Layer 5 of a small transformer language model trained on English Wikipedia (11 layers, counted from 0, width 128).
Take only the direct path to the model's output, skipping the later layers: a vector added to the residual stream pushes a token's score in proportion to its dot product with that token's output vector.

Output vectors of the tokens that the questions are about. A number n stands for (n - 500) times 0.0033.
"ét": 558 583 466 314 512 632 527 568 268 665 438 571 640 507 714 195 527 778 377 350 475 406 520 700 296 488 556 618 616 297 652 672 434 559 344 437 683 266 346 541 632 598 369 459 502 547 131 369 476 387 589 550 482 562 555 564 442 703 676 208 293 469 457 580 588 582 492 441 378 586 579 407 485 552 423 552 536 679 608 500 540 837 516 539 448 535 565 592 629 422 356 603 305 545 542 434 603 425 536 408 310 493 729 712 566 614 476 455 544 409 408 467 542 708 619 702 573 410 483 618 537 494 576 223 653 456 703 92
"ship": 552 460 511 552 419 322 343 396 444 537 483 519 325 179 463 515 774 539 406 471 685 550 550 596 408 410 561 483 536 561 620 587 692 629 392 539 616 271 357 716 507 327 558 472 500 528 267 328 670 366 314 606 409 469 388 531 582 605 452 491 413 434 611 649 282 513 365 497 541 568 564 506 709 464 357 477 480 479 481 582 410 839 531 635 506 557 558 584 494 618 618 636 332 422 577 556 621 440 799 398 486 582 442 626 647 333 375 543 430 477 483 354 560 947 401 461 541 614 315 681 503 112 613 519 562 307 738 585
"lon": 466 250 447 654 352 568 551 496 301 816 320 459 562 404 428 570 555 652 538 603 493 456 524 684 503 653 747 527 643 448 686 686 589 532 321 449 685 300 685 470 658 295 607 473 501 520 575 577 405 342 568 570 483 518 716 553 580 628 559 639 306 484 546 469 609 474 367 565 527 514 547 548 546 642 637 543 481 434 399 520 668 815 548 550 430 523 404 615 671 369 351 392 438 527 409 702 787 472 407 350 397 426 468 584 793 500 484 564 454 388 460 587 433 876 622 638 569 444 262 604 688 494 513 617 592 545 607 522
"which": 427 555 359 446 518 463 384 375 319 583 361 556 500 282 567 494 543 637 650 505 444 570 494 646 510 605 588 369 497 329 731 605 672 408 357 409 657 273 579 485 526 514 552 296 501 350 304 400 589 268 637 572 552 422 351 500 308 713 627 422 332 704 528 289 618 513 294 506 474 756 630 436 510 418 648 670 372 599 438 480 565 809 463 354 413 520 594 644 509 560 450 374 382 655 497 705 515 393 703 402 426 625 292 778 525 506 525 371 816 390 487 558 415 610 507 589 670 480 571 421 466 234 606 456 610 376 554 374
"uses": 525 558 439 596 425 415 427 537 274 617 357 595 471 438 558 355 640 843 524 305 377 523 671 584 416 385 523 545 507 496 495 515 625 685 432 461 533 246 604 666 580 559 353 460 502 320 673 485 252 437 497 605 641 554 677 794 250 676 520 264 340 713 485 607 488 520 395 574 545 608 516 459 511 426 493 500 385 562 473 479 458 818 563 376 608 586 354 493 437 494 457 453 468 552 563 631 670 352 555 198 489 420 781 722 312 438 644 500 863 235 579 480 488 586 664 621 519 585 710 580 461 386 720 465 569 304 586 440
" centuries": 693 472 324 523 524 575 373 213 332 450 417 320 655 325 540 590 504 695 601 340 633 599 584 536 408 500 488 551 550 483 780 728 504 496 296 384 840 189 628 608 423 655 202 206 500 519 596 276 475 413 599 349 485 439 661 676 444 724 496 241 255 536 409 459 830 528 470 731 507 542 487 565 372 486 702 371 362 650 356 470 494 616 450 580 446 438 518 642 737 386 459 600 177 695 613 466 508 472 771 345 289 537 473 653 651 331 387 435 379 411 632 348 565 463 563 661 556 478 371 489 386 202 511 450 522 533 456 472
"ler": 429 430 520 477 360 377 465 356 342 497 417 285 371 563 668 422 603 813 678 487 714 409 436 650 449 602 628 662 493 421 723 666 523 426 320 432 740 353 721 536 710 403 609 433 500 658 449 560 507 389 424 439 639 409 509 633 622 677 660 604 430 429 497 355 529 482 341 442 471 401 459 698 503 678 719 500 399 533 454 363 576 733 558 670 541 541 663 374 548 462 416 449 250 529 270 571 408 521 449 629 601 532 402 514 373 398 414 492 557 547 503 591 635 557 602 594 497 568 477 570 682 467 564 600 388 423 485 463
"uit": 500 401 425 367 403 411 545 507 343 439 408 683 477 334 444 442 366 913 515 285 318 478 540 523 470 454 721 697 528 334 564 597 449 468 602 584 532 307 500 314 721 284 458 352 501 649 512 535 481 440 447 564 573 626 725 667 314 641 539 660 249 633 566 643 489 535 309 568 440 585 637 382 507 455 468 523 587 573 526 443 580 763 475 497 708 401 404 636 858 527 286 526 371 635 530 681 656 347 560 305 370 528 539 530 478 424 323 619 629 388 537 497 535 549 662 577 601 698 492 537 491 379 601 286 377 481 445 526
"bit": 459 548 476 462 544 232 531 496 298 417 475 433 557 446 667 586 589 849 633 329 490 450 593 474 575 438 397 435 322 452 585 558 598 372 392 624 543 304 471 527 524 478 519 422 501 614 504 379 450 263 560 664 662 487 726 717 432 374 628 406 146 417 622 573 515 331 448 628 646 717 572 537 637 408 328 793 471 568 420 579 511 794 716 466 475 513 305 544 703 562 349 488 523 484 472 444 572 554 486 468 378 405 457 596 283 218 618 487 533 250 517 497 656 454 493 675 625 249 594 309 417 488 377 458 614 606 577 526
"h": 430 399 493 561 487 506 467 443 471 601 425 508 541 554 629 541 415 528 400 508 433 488 279 410 536 469 523 614 638 347 443 577 395 491 294 625 570 471 586 439 341 773 644 436 500 348 437 686 299 557 575 446 619 332 478 470 644 509 472 394 224 456 444 500 537 334 556 573 410 666 521 278 408 349 568 714 599 481 587 509 431 696 489 634 599 637 386 641 457 560 400 513 476 379 524 454 390 470 380 520 334 486 524 326 717 390 324 557 620 536 557 366 291 460 506 288 519 489 467 488 404 459 539 564 450 404 564 762
"rm": 294 424 605 504 399 383 480 442 462 638 314 533 503 483 371 604 429 776 524 597 357 421 538 560 517 563 388 614 612 598 703 611 589 513 338 509 599 261 757 586 503 730 468 460 501 472 461 525 504 426 654 354 641 335 368 390 447 696 459 548 229 718 592 432 745 398 331 370 493 701 617 599 412 507 578 585 291 652 303 736 574 690 437 431 478 562 378 604 546 355 279 415 385 488 312 521 719 460 452 509 670 468 558 361 485 448 553 286 424 495 380 363 553 554 377 598 388 258 37 656 383 410 423 426 484 443 578 507
"Professional": 551 333 470 496 379 372 518 350 327 500 245 740 602 492 715 515 563 492 414 231 563 224 515 488 408 553 407 700 391 456 665 496 740 294 373 158 553 99 855 538 550 544 510 330 501 344 464 496 590 542 558 437 620 515 546 799 364 556 725 395 258 613 657 337 542 512 529 657 596 671 588 749 707 629 531 557 128 378 491 408 606 980 462 330 546 760 480 625 480 641 211 468 439 865 413 372 709 423 866 239 419 392 417 661 586 833 596 431 643 216 243 616 441 289 747 575 658 490 475 441 637 284 655 341 398 421 505 604
"All": 700 500 394 364 517 579 561 604 319 539 367 553 545 436 500 476 590 363 488 500 457 550 405 399 385 592 470 641 411 462 543 489 538 358 436 513 591 284 583 521 487 528 460 242 500 492 364 514 464 407 567 612 529 657 519 665 428 461 706 487 240 591 612 540 455 497 463 472 674 682 435 590 573 650 569 685 342 450 491 350 498 759 462 590 620 648 373 526 452 580 240 395 489 605 473 560 589 560 644 319 380 502 423 619 569 573 577 453 643 439 497 529 456 551 520 716 581 482 539 519 482 348 629 374 606 382 585 579
"ening": 578 388 369 411 428 493 669 369 458 540 391 266 554 327 793 606 675 793 523 453 564 434 479 422 500 596 639 433 322 567 711 414 541 555 474 416 661 158 536 622 386 628 450 281 500 534 354 426 470 349 205 634 616 482 271 517 641 472 645 610 386 607 400 587 474 471 184 662 497 595 433 602 518 568 662 533 495 630 526 429 500 798 503 510 466 513 647 633 440 733 351 335 375 303 430 517 709 659 540 450 418 522 493 455 663 554 474 517 528 491 353 412 551 515 493 461 554 510 326 503 569 431 507 165 649 467 353 657
" Bengal": 380 500 447 599 321 585 505 368 309 437 441 490 532 461 427 513 443 595 583 535 441 552 613 441 522 659 646 506 338 510 537 598 588 425 328 385 565 399 593 670 478 474 478 482 501 309 455 410 271 450 590 508 585 508 497 569 444 391 695 367 287 465 528 536 525 355 497 548 436 641 464 589 538 468 631 359 452 587 410 687 449 689 550 574 601 571 479 669 691 439 338 557 441 526 365 520 648 433 810 353 247 420 508 545 500 320 420 511 572 441 486 383 624 531 485 628 566 420 453 364 539 376 405 388 555 472 467 354
" others": 574 513 503 561 350 422 307 323 630 630 265 441 473 396 613 392 436 692 724 412 395 500 484 449 587 716 605 479 613 322 699 653 747 466 283 425 489 460 550 524 336 574 345 420 500 525 556 441 441 488 500 664 677 356 475 674 239 773 606 417 256 547 461 549 794 543 285 503 577 772 638 638 467 544 616 510 364 471 356 521 269 600 545 445 573 552 593 530 480 615 214 524 407 508 437 229 411 549 709 562 575 519 472 640 639 359 537 248 821 360 299 341 697 590 609 549 564 407 487 517 454 301 493 390 409 481 616 567
"ased": 376 396 402 361 428 801 518 470 524 344 413 408 503 403 609 344 485 945 576 554 588 431 484 547 286 784 508 350 540 371 485 481 554 453 496 213 541 217 357 440 493 541 620 443 503 376 274 566 314 366 503 496 524 577 541 514 403 590 426 275 375 524 545 536 614 270 255 463 367 688 623 382 799 611 391 397 354 558 527 525 441 857 415 458 554 725 573 654 580 471 267 202 425 516 509 450 508 450 528 552 453 506 580 645 579 470 470 292 611 355 319 588 611 500 444 756 663 324 340 314 402 409 578 406 521 574 641 560

Each question shows what one neuron of this layer's MLP adds at an activation of 1. A number n stands for (n - 500) times 0.0011.

n259: 489 396 593 519 514 428 617 454 625 509 497 503 478 450 626 625 508 785 435 497 387 465 565 343 444 543 367 429 520 288 633 579 539 577 287 672 591 655 485 442 580 623 396 559 645 413 611 475 698 401 623 430 688 652 444 506 531 324 671 399 303 577 474 483 503 573 613 571 659 550 467 492 578 552 436 463 739 485 658 459 532 496 410 581 527 503 494 420 485 506 503 552 463 597 664 396 393 556 601 559 394 283 684 494 480 600 487 549 372 512 494 517 529 376 518 378 423 448 445 328 530 363 515 449 538 539 425 574
Pushed up most: "bit"

n126: 475 574 372 590 388 319 581 478 519 445 510 361 766 447 454 597 536 440 397 471 542 418 554 479 286 433 522 653 455 435 512 573 441 538 400 505 609 255 491 669 317 574 339 492 448 573 565 397 559 643 832 345 534 366 361 522 663 512 397 486 477 434 482 588 328 413 571 639 456 436 449 530 257 587 393 586 446 512 444 522 484 581 600 486 386 472 566 467 567 611 503 445 500 503 459 540 503 506 513 320 430 674 443 448 620 523 315 564 419 705 346 361 633 494 409 494 336 474 503 428 489 503 543 553 491 511 401 524
Which two tokens does it push up most, strongest first? " centuries", "ening"

n35: 570 433 478 459 424 446 421 612 500 580 541 446 603 546 510 382 615 459 377 503 615 485 431 346 599 479 461 376 431 453 614 469 448 461 521 428 460 700 511 447 587 507 530 457 701 618 610 546 500 481 411 521 502 561 517 486 406 622 549 530 597 466 438 505 601 486 508 385 452 444 731 379 492 395 470 540 277 461 536 528 582 503 604 441 388 425 497 459 561 500 694 466 537 407 448 530 452 386 597 513 571 465 403 441 433 535 618 462 627 422 392 722 430 383 502 607 368 515 464 449 526 223 622 392 352 592 452 563
Which three tokens does it push up most, strongest first? "Professional", "which", " others"

n149: 401 564 503 608 644 483 697 505 481 732 650 482 352 472 426 509 500 692 422 433 378 362 486 518 707 451 649 476 615 540 497 465 548 596 258 538 413 563 500 506 364 552 574 484 314 447 508 478 503 464 421 727 393 447 472 617 509 465 474 580 500 450 550 532 506 581 494 545 318 447 554 278 569 518 520 431 431 512 567 510 705 465 550 406 413 454 520 577 470 479 573 743 489 483 511 514 329 692 503 626 272 533 506 509 372 574 630 494 442 376 610 443 559 235 422 530 561 416 494 489 481 659 479 388 512 593 633 445
Which three tokens does it push up most, strongest first? "bit", "ét", "h"

n159: 409 527 573 334 411 470 469 551 474 356 384 362 623 506 386 343 422 622 630 485 343 372 329 416 541 427 550 616 441 414 462 576 478 341 547 636 617 584 460 591 564 296 411 511 433 617 588 525 606 609 729 363 609 479 452 421 457 509 510 509 573 524 555 570 441 370 588 435 500 400 583 489 331 586 566 520 524 485 488 509 526 402 522 572 608 579 466 407 654 539 653 646 419 442 505 403 527 359 438 638 350 337 373 467 258 480 490 412 270 429 409 345 582 609 633 417 497 523 604 437 503 589 593 426 621 508 341 458
Which three tokens does it push up most, strongest first? "uit", "ler", "bit"

n309: 394 566 534 540 471 514 452 424 654 597 435 477 471 508 498 462 546 598 538 503 435 429 480 376 616 436 394 517 578 411 467 581 551 511 413 393 553 456 513 495 593 346 449 406 450 597 428 589 467 359 443 462 554 444 368 514 577 462 438 633 346 459 484 599 554 547 484 559 457 584 547 415 485 243 420 490 404 324 546 417 584 558 538 416 432 510 352 483 376 675 477 399 344 565 519 570 428 479 514 500 524 352 470 632 393 495 486 529 754 544 471 483 492 657 390 630 503 586 528 450 397 568 566 630 495 676 455 590
Which two tokens does it push up most, strongest first? "which", " others"

n162: 580 348 506 432 494 544 525 465 516 455 606 685 555 640 557 494 447 414 506 503 355 450 424 340 512 543 586 603 579 567 521 684 472 286 620 527 666 601 387 340 580 554 457 295 562 589 613 370 547 555 500 561 416 575 508 437 598 460 411 517 517 533 676 448 429 505 347 574 523 703 697 497 560 660 546 681 530 360 602 532 474 743 320 661 451 434 353 588 672 515 510 481 553 608 497 511 436 347 507 347 542 760 449 500 555 320 541 552 564 562 634 313 641 603 475 456 449 503 454 534 557 531 521 553 451 531 569 561
Pushed up most: "uit"

n118: 432 381 444 354 555 295 737 443 533 469 635 366 526 388 619 442 376 566 374 489 545 378 460 377 464 437 534 590 503 393 562 572 551 757 553 503 380 512 494 338 447 423 503 607 628 534 570 507 402 516 497 552 479 465 537 698 520 588 597 446 465 517 493 585 525 438 619 540 618 367 455 513 495 526 404 497 655 614 686 644 567 333 494 314 518 622 435 602 471 517 626 490 525 471 569 484 416 704 556 617 468 390 597 537 517 505 307 364 527 422 471 666 564 584 421 613 316 525 442 612 416 511 554 470 434 535 500 585
Pushed down most: "which"

n213: 523 408 459 452 661 437 714 525 520 622 441 287 561 500 476 482 674 462 632 572 518 637 439 390 381 655 357 435 532 528 488 500 695 318 645 675 478 535 421 509 550 517 618 600 242 422 647 326 439 429 523 488 477 666 503 661 494 485 454 485 465 657 408 500 359 365 411 327 345 794 633 579 640 694 584 325 423 539 421 457 570 744 426 506 593 500 464 540 566 342 531 649 519 517 506 607 294 543 308 393 517 514 429 397 503 470 536 560 430 433 538 497 497 610 469 483 586 521 554 524 464 500 585 563 344 465 497 648
Which three tokens does it push up most, strongest first? "ased", "All", "lon"

n145: 449 473 470 520 552 464 483 439 598 571 479 384 376 375 509 582 480 449 503 566 490 658 493 524 352 579 420 531 631 578 591 465 523 528 545 487 366 453 539 667 530 557 569 572 437 468 388 613 538 427 579 505 541 601 470 704 547 432 449 491 360 445 449 523 574 502 411 402 535 357 541 552 514 369 586 512 490 625 507 695 684 423 380 420 533 553 574 582 376 667 446 509 449 402 563 472 663 574 408 538 473 298 436 476 498 576 408 478 456 448 411 523 536 607 439 585 448 516 472 509 526 482 588 543 409 466 400 545
Pushed down most: "uit"

n146: 553 576 531 432 515 331 568 352 556 531 414 587 611 397 434 462 461 787 374 637 432 595 342 525 522 579 360 590 438 502 563 363 528 538 551 304 411 616 503 467 460 500 441 527 409 544 529 599 312 371 468 508 482 549 487 687 601 548 423 524 401 434 457 449 394 575 720 320 543 549 511 610 378 577 409 452 528 554 505 585 426 461 403 473 390 460 521 617 430 528 488 495 570 398 500 651 613 394 530 530 549 528 558 480 435 584 350 365 515 527 703 516 410 511 595 589 421 430 423 569 453 418 609 586 468 456 396 332
Pushed down most: "bit"

n101: 527 693 480 570 508 303 445 508 532 482 444 578 527 411 613 736 442 628 650 569 526 578 708 482 553 377 626 454 528 455 596 598 580 494 546 503 569 330 733 519 648 586 539 487 843 552 542 352 538 543 708 713 542 695 572 522 506 403 466 551 490 620 521 649 564 567 298 553 546 569 538 537 568 409 406 514 444 549 434 268 668 531 561 391 473 432 420 519 473 571 477 574 536 385 503 435 539 410 345 459 582 431 301 494 350 540 513 464 532 506 385 550 404 401 465 546 450 362 554 335 633 533 360 555 537 481 406 495
Pushed down most: "h"

n294: 631 376 336 473 449 540 518 434 506 541 350 418 756 515 353 520 630 362 602 534 583 673 598 503 560 412 554 560 481 477 311 432 617 494 240 429 459 520 636 471 536 503 452 633 560 497 415 471 408 596 600 461 560 327 443 482 565 441 470 369 645 483 464 466 534 508 621 588 478 397 399 547 600 458 452 592 500 364 497 558 699 469 464 383 524 447 391 535 374 570 355 377 457 492 698 472 338 431 446 446 554 439 415 465 401 492 558 473 537 594 281 300 637 397 512 447 735 413 461 414 560 551 523 402 458 560 508 490
Pushed down most: "uit"

n143: 379 372 517 485 422 431 522 427 455 654 616 550 555 398 523 663 349 500 326 474 539 538 494 500 618 622 558 636 494 551 618 596 461 602 430 527 434 622 631 503 487 503 650 433 966 511 517 660 370 541 522 491 579 548 306 336 433 483 503 569 323 550 445 462 441 568 393 528 627 457 202 427 359 506 549 658 443 725 567 433 494 402 444 492 505 536 351 442 419 524 543 522 474 326 476 483 366 476 292 568 494 493 509 506 520 469 373 530 583 509 512 579 641 412 646 290 589 570 575 385 422 441 615 643 512 531 471 315
Which two tokens does it push up most, strongest first? "h", "ler"

n31: 561 607 453 540 431 510 506 477 328 394 502 711 420 724 471 570 461 592 643 247 443 503 570 360 410 399 577 523 407 411 535 551 635 491 667 545 416 399 494 373 399 475 421 582 376 472 516 544 516 442 515 602 453 424 422 605 314 623 522 410 577 442 444 739 473 477 528 571 559 577 478 582 442 483 540 540 362 524 325 292 568 523 437 579 567 472 394 533 469 293 466 375 405 556 386 574 570 530 509 543 523 503 455 207 492 429 512 517 583 486 497 440 533 516 572 446 388 554 463 434 530 523 514 409 396 482 652 512
Pushed up most: "uit"

n109: 392 551 525 416 444 592 468 379 556 450 538 508 331 657 512 315 544 422 570 663 407 595 539 608 430 548 522 599 422 486 387 482 424 506 625 476 529 456 543 498 605 453 436 488 432 583 334 613 510 476 396 584 525 484 547 445 489 560 566 711 555 637 493 500 595 495 662 458 533 576 570 689 332 586 510 442 474 462 610 591 514 515 546 383 476 381 588 438 690 435 456 498 560 505 509 450 596 505 551 479 398 343 455 394 480 475 347 346 606 472 577 465 436 392 489 541 447 376 437 640 458 495 331 502 452 412 381 558
Pushed up most: "rm"

n83: 590 430 516 456 396 611 550 568 595 390 399 421 491 607 440 489 543 532 283 539 616 290 312 460 435 654 381 479 326 618 367 453 615 616 419 550 442 552 491 508 418 536 632 660 455 441 514 500 463 377 689 469 406 645 594 506 342 387 427 563 404 403 252 355 503 456 459 549 508 392 546 285 517 447 539 552 597 335 430 430 393 581 518 490 492 547 415 387 526 549 561 521 515 548 621 409 608 585 503 376 484 475 511 532 573 448 616 412 571 475 415 573 517 709 430 371 558 514 525 440 438 580 601 564 370 492 436 470
Which two tokens does it push up most, strongest first? "ased", "h"

n81: 475 515 511 782 452 528 487 577 529 586 463 652 425 453 436 686 330 527 261 592 506 452 665 371 476 553 489 423 560 634 599 485 640 458 503 400 776 142 667 416 391 489 625 462 626 475 606 546 563 545 513 234 437 481 317 458 581 532 599 380 619 599 418 394 422 514 423 494 547 595 485 409 535 428 453 456 485 423 485 436 461 432 459 511 437 572 392 642 512 570 584 475 399 528 566 555 438 395 526 399 511 568 543 390 521 361 600 509 562 332 596 431 282 437 526 685 516 529 647 302 590 412 592 424 482 520 594 613
Pushed down most: "ét"

n265: 432 630 492 649 505 539 696 497 436 526 502 517 378 512 375 522 542 544 544 511 463 411 285 368 424 549 374 438 418 559 587 353 511 506 497 410 391 373 431 435 563 454 596 561 505 577 720 595 405 596 378 439 473 490 455 611 526 404 582 500 557 441 582 409 559 490 500 613 486 620 297 595 388 424 500 375 639 586 323 515 588 493 474 396 390 500 525 427 569 548 541 458 493 605 594 576 720 603 608 436 376 541 366 486 528 470 560 506 588 441 439 385 751 466 467 408 443 602 681 609 352 682 426 475 497 505 497 370
Pushed up most: " Bengal"

n15: 450 572 666 444 558 524 336 436 491 366 483 656 520 506 492 351 405 641 474 439 461 628 582 583 489 393 710 562 622 431 707 577 455 551 517 500 305 623 500 411 497 531 579 464 579 468 422 389 559 419 479 544 540 510 508 596 254 478 592 617 329 703 530 539 489 595 639 615 530 402 681 479 666 520 418 557 585 489 544 337 412 497 474 457 628 376 437 471 640 497 468 694 522 461 480 413 517 592 383 461 542 503 395 575 494 535 464 448 415 592 523 540 545 290 498 571 473 387 336 606 390 513 606 533 484 647 536 555
Pushed up most: "uit"

n33: 507 455 547 495 454 620 294 516 522 503 455 421 473 594 500 424 606 446 436 500 664 439 551 332 631 336 517 643 408 460 533 508 575 414 578 469 573 635 405 414 679 514 529 502 684 565 331 446 556 688 617 550 400 491 617 412 471 438 543 413 616 395 541 492 449 568 450 461 507 448 430 589 428 636 578 376 360 335 399 437 539 576 500 595 394 427 587 479 469 513 500 598 484 550 568 507 481 503 511 447 577 494 429 445 465 505 726 421 325 579 587 527 467 454 531 411 517 601 503 450 533 616 340 500 545 663 515 477
Pushed up most: "ler"

n244: 438 464 447 582 380 404 564 516 481 414 480 483 609 515 446 609 440 471 305 474 433 503 558 565 512 452 459 505 425 339 480 667 492 557 353 511 464 297 491 462 292 404 400 696 505 500 545 436 430 443 571 397 564 447 605 506 647 616 477 769 342 436 508 489 393 423 317 400 628 457 556 497 531 488 466 695 553 483 454 353 506 438 469 270 425 503 492 486 473 429 474 337 443 361 566 608 614 465 526 514 434 575 238 515 494 596 487 389 314 698 458 634 561 596 555 283 412 531 491 489 556 478 673 500 537 558 560 578
Pushed up most: "lon"

n14: 462 508 544 578 474 519 588 540 533 461 433 469 460 336 493 505 548 603 320 500 513 421 444 497 623 642 490 340 634 544 508 470 634 367 637 521 471 220 667 565 461 429 436 414 285 471 517 550 474 521 375 452 546 512 641 421 452 455 666 580 277 503 559 523 487 394 524 591 597 497 637 523 502 511 612 669 629 515 399 486 542 476 530 428 416 495 662 455 555 461 494 493 491 610 537 480 545 554 678 586 493 592 579 503 578 589 437 281 519 503 389 571 503 454 600 545 552 492 670 617 554 575 534 521 558 527 445 644
Pushed up most: "Professional"

n285: 387 461 495 531 338 561 604 475 459 423 491 602 511 429 604 463 485 458 528 410 584 489 513 525 462 511 497 616 260 542 586 450 490 454 412 448 511 573 394 636 439 374 525 549 377 495 482 493 390 463 497 473 311 459 541 440 578 529 522 696 360 549 531 574 457 374 636 353 539 515 500 480 408 701 692 628 413 468 543 428 444 314 571 390 416 652 545 543 536 361 688 405 447 518 554 416 453 274 678 484 477 500 508 679 426 516 578 397 407 497 442 420 487 436 553 349 538 458 497 497 271 485 632 456 505 536 497 495
Which two tokens does it push up most, strongest first? "Professional", " Bengal"

n122: 571 385 508 426 646 490 310 518 609 592 524 562 489 549 466 588 405 451 577 473 380 476 634 584 514 536 577 670 410 408 500 368 637 553 573 477 428 632 525 477 352 395 528 435 438 374 513 525 492 374 598 532 386 463 386 491 632 404 377 505 432 549 517 591 481 565 517 597 646 460 656 650 699 523 676 482 423 387 422 523 432 299 506 500 657 563 550 401 447 384 497 541 578 551 455 444 565 435 440 440 487 592 573 455 433 542 383 438 326 440 469 325 538 478 472 683 588 537 607 561 520 580 405 534 591 443 726 468
Which two tokens does it push up most, strongest first? " others", "All"

n257: 581 401 470 427 484 514 455 529 792 447 520 615 328 555 410 694 462 448 506 506 570 468 519 645 532 419 514 572 577 553 462 480 327 459 460 420 370 455 521 384 382 388 386 360 480 331 572 524 627 398 685 469 530 490 299 577 581 531 477 635 726 767 505 321 500 463 656 497 268 425 500 572 689 542 384 455 588 437 629 531 443 521 515 524 511 575 469 495 423 526 604 584 523 570 468 494 389 575 490 598 519 585 489 696 457 531 466 563 255 561 452 567 442 494 465 668 384 386 412 382 545 544 530 464 639 511 551 438
Pushed down most: "uses"

n117: 440 561 595 544 430 424 420 523 503 586 450 409 569 445 455 391 523 483 448 490 468 427 458 462 604 495 646 427 460 518 628 478 512 721 559 514 538 430 551 488 431 373 338 390 457 318 474 592 433 479 539 381 538 511 726 452 462 437 485 394 578 517 410 529 535 534 622 576 490 519 443 534 524 382 664 541 620 522 617 683 529 632 614 419 593 681 447 456 601 472 503 576 566 549 568 546 597 562 407 515 474 547 640 364 341 381 402 548 422 468 526 455 579 453 511 548 631 502 556 562 459 439 530 405 483 422 575 518
Pushed up most: "uses"

n9: 513 528 492 614 520 503 392 710 479 689 474 503 435 454 466 398 510 576 529 583 541 600 585 667 525 447 528 455 386 606 560 376 611 432 387 653 458 372 576 312 470 450 514 579 500 641 477 440 582 553 430 430 503 330 427 474 604 436 592 595 525 664 529 452 432 457 503 458 423 512 538 570 436 574 481 442 695 576 500 424 500 720 451 398 450 381 476 535 531 492 512 416 471 528 547 444 551 440 329 717 544 623 375 592 355 561 562 652 506 511 466 508 533 402 521 497 597 291 359 632 629 523 475 434 553 544 689 400
Pushed down most: " centuries"

n284: 472 641 506 392 637 463 487 311 332 497 489 485 437 532 333 518 409 415 475 482 445 572 454 559 409 466 517 586 583 285 491 563 379 569 515 425 506 380 625 531 481 559 352 517 415 660 520 556 542 730 616 306 440 617 437 468 328 402 645 450 442 330 452 545 437 592 559 485 530 514 503 481 476 358 364 388 540 464 464 533 720 414 456 406 456 531 559 534 645 457 493 537 489 645 409 809 547 624 477 470 463 503 552 478 452 585 526 534 595 660 203 428 630 473 572 622 510 316 506 553 533 406 373 361 488 341 618 300
Pushed up most: "ét"

n204: 514 469 469 371 593 524 608 621 722 353 504 437 455 351 561 485 517 673 648 455 424 513 390 554 472 544 573 521 478 546 508 527 498 475 340 642 332 658 492 660 486 460 340 479 544 488 507 489 429 425 430 522 565 505 565 586 664 586 558 559 489 513 480 493 543 560 508 437 446 520 592 463 522 637 586 529 339 425 525 451 448 554 577 479 613 437 419 321 495 536 429 389 428 493 693 552 607 319 494 656 424 440 531 492 540 622 421 383 459 460 461 664 540 442 466 656 503 507 569 421 486 600 503 595 517 548 438 550
Pushed up most: "ased"

n13: 608 639 371 345 391 437 295 554 389 525 585 585 511 418 555 497 406 392 508 585 481 668 564 467 476 392 261 483 531 500 312 407 421 651 593 502 484 527 483 570 500 468 385 446 509 472 660 373 645 435 397 566 546 451 454 520 531 479 624 406 461 408 366 513 602 431 544 418 500 275 432 564 466 556 550 474 402 412 500 405 465 455 424 490 458 470 414 570 593 516 476 352 445 412 515 406 481 409 453 385 510 385 634 517 503 599 428 306 570 333 392 433 687 570 516 543 427 688 505 531 446 447 591 408 497 477 532 474
Pushed up most: "uses"

n248: 333 562 526 631 545 565 356 505 468 534 471 390 534 450 517 538 458 453 450 320 389 441 540 558 449 429 539 547 491 467 602 485 520 581 402 525 402 543 636 592 617 368 743 505 710 393 695 558 425 581 462 447 617 562 520 554 420 482 468 401 683 491 330 541 473 445 463 380 690 635 410 656 453 525 556 549 467 429 533 558 393 240 481 383 566 669 739 578 427 451 547 455 385 528 426 465 648 366 480 637 427 416 658 540 459 494 577 531 510 497 426 523 536 488 301 710 477 768 465 512 399 421 567 513 703 392 556 358
Pushed up most: "uses"

n158: 586 475 386 647 347 421 525 385 338 539 588 530 619 477 471 492 405 640 594 484 448 374 503 347 570 601 525 510 567 606 492 500 487 561 436 470 572 689 335 543 387 545 523 453 619 487 614 502 394 482 563 468 415 620 340 462 293 558 635 532 500 481 430 364 527 595 511 477 357 451 527 450 590 370 508 760 612 476 446 421 518 555 514 490 552 525 484 407 686 574 460 475 476 536 404 368 396 557 485 357 643 558 518 558 655 620 579 469 585 335 564 396 516 560 521 566 597 660 614 553 559 531 528 349 577 595 534 607
Pushed up most: " others"

n93: 372 508 515 450 662 612 844 600 271 583 374 535 445 609 414 502 481 386 396 555 538 513 661 661 642 584 517 519 478 389 513 558 459 577 487 456 562 550 510 457 574 512 500 569 798 488 429 494 589 467 503 520 401 525 510 495 547 545 545 542 526 564 475 360 386 325 471 454 589 477 584 430 530 571 473 500 505 487 528 555 393 452 532 558 454 559 426 625 513 359 694 493 489 510 493 416 534 437 341 586 533 474 451 492 475 414 604 414 387 373 550 488 508 462 610 400 437 640 356 414 486 493 599 562 465 543 421 518
Pushed up most: "lon"

n283: 518 400 450 584 698 539 410 447 488 466 655 483 416 675 468 587 490 277 520 544 528 511 426 389 622 426 523 589 358 387 572 456 300 614 549 372 514 445 517 518 550 508 526 354 519 435 503 467 384 600 406 702 389 550 645 527 537 546 593 519 547 447 473 462 591 469 549 574 543 516 620 497 363 517 554 301 556 637 590 429 473 734 567 477 530 508 363 443 523 553 584 492 591 477 298 522 720 354 463 442 365 428 489 596 429 422 539 634 434 439 534 534 583 494 465 523 470 424 467 562 487 497 375 323 285 526 400 478
Pushed down most: " others"

n255: 469 647 505 401 442 474 517 438 351 591 610 389 491 447 573 519 613 644 450 346 654 400 418 523 601 434 544 397 513 597 701 450 442 606 409 443 349 377 610 508 346 333 517 492 123 489 460 606 452 389 354 646 564 492 473 473 451 445 366 549 459 455 517 387 299 533 379 476 366 226 503 684 557 474 636 484 446 514 572 410 494 513 412 538 513 516 508 549 563 610 424 406 420 450 523 291 540 547 448 511 358 475 615 537 406 508 425 341 585 430 373 562 544 486 483 529 452 560 615 557 383 513 606 425 451 362 538 557
Pushed up most: "ening"

n136: 484 492 607 602 359 293 553 525 458 520 483 437 571 640 587 493 534 375 541 498 507 671 452 498 417 425 527 504 477 624 522 466 477 589 442 426 500 434 492 554 515 431 397 434 172 452 563 496 600 527 497 519 514 434 495 526 548 521 593 514 404 515 481 557 495 600 367 642 419 358 495 558 417 538 434 575 539 385 402 453 727 578 495 474 518 446 602 482 547 630 590 520 543 523 458 486 518 517 489 377 475 538 509 341 486 359 542 608 326 471 570 514 459 459 382 305 505 431 552 502 553 617 381 478 307 488 626 472
Pushed down most: "ased"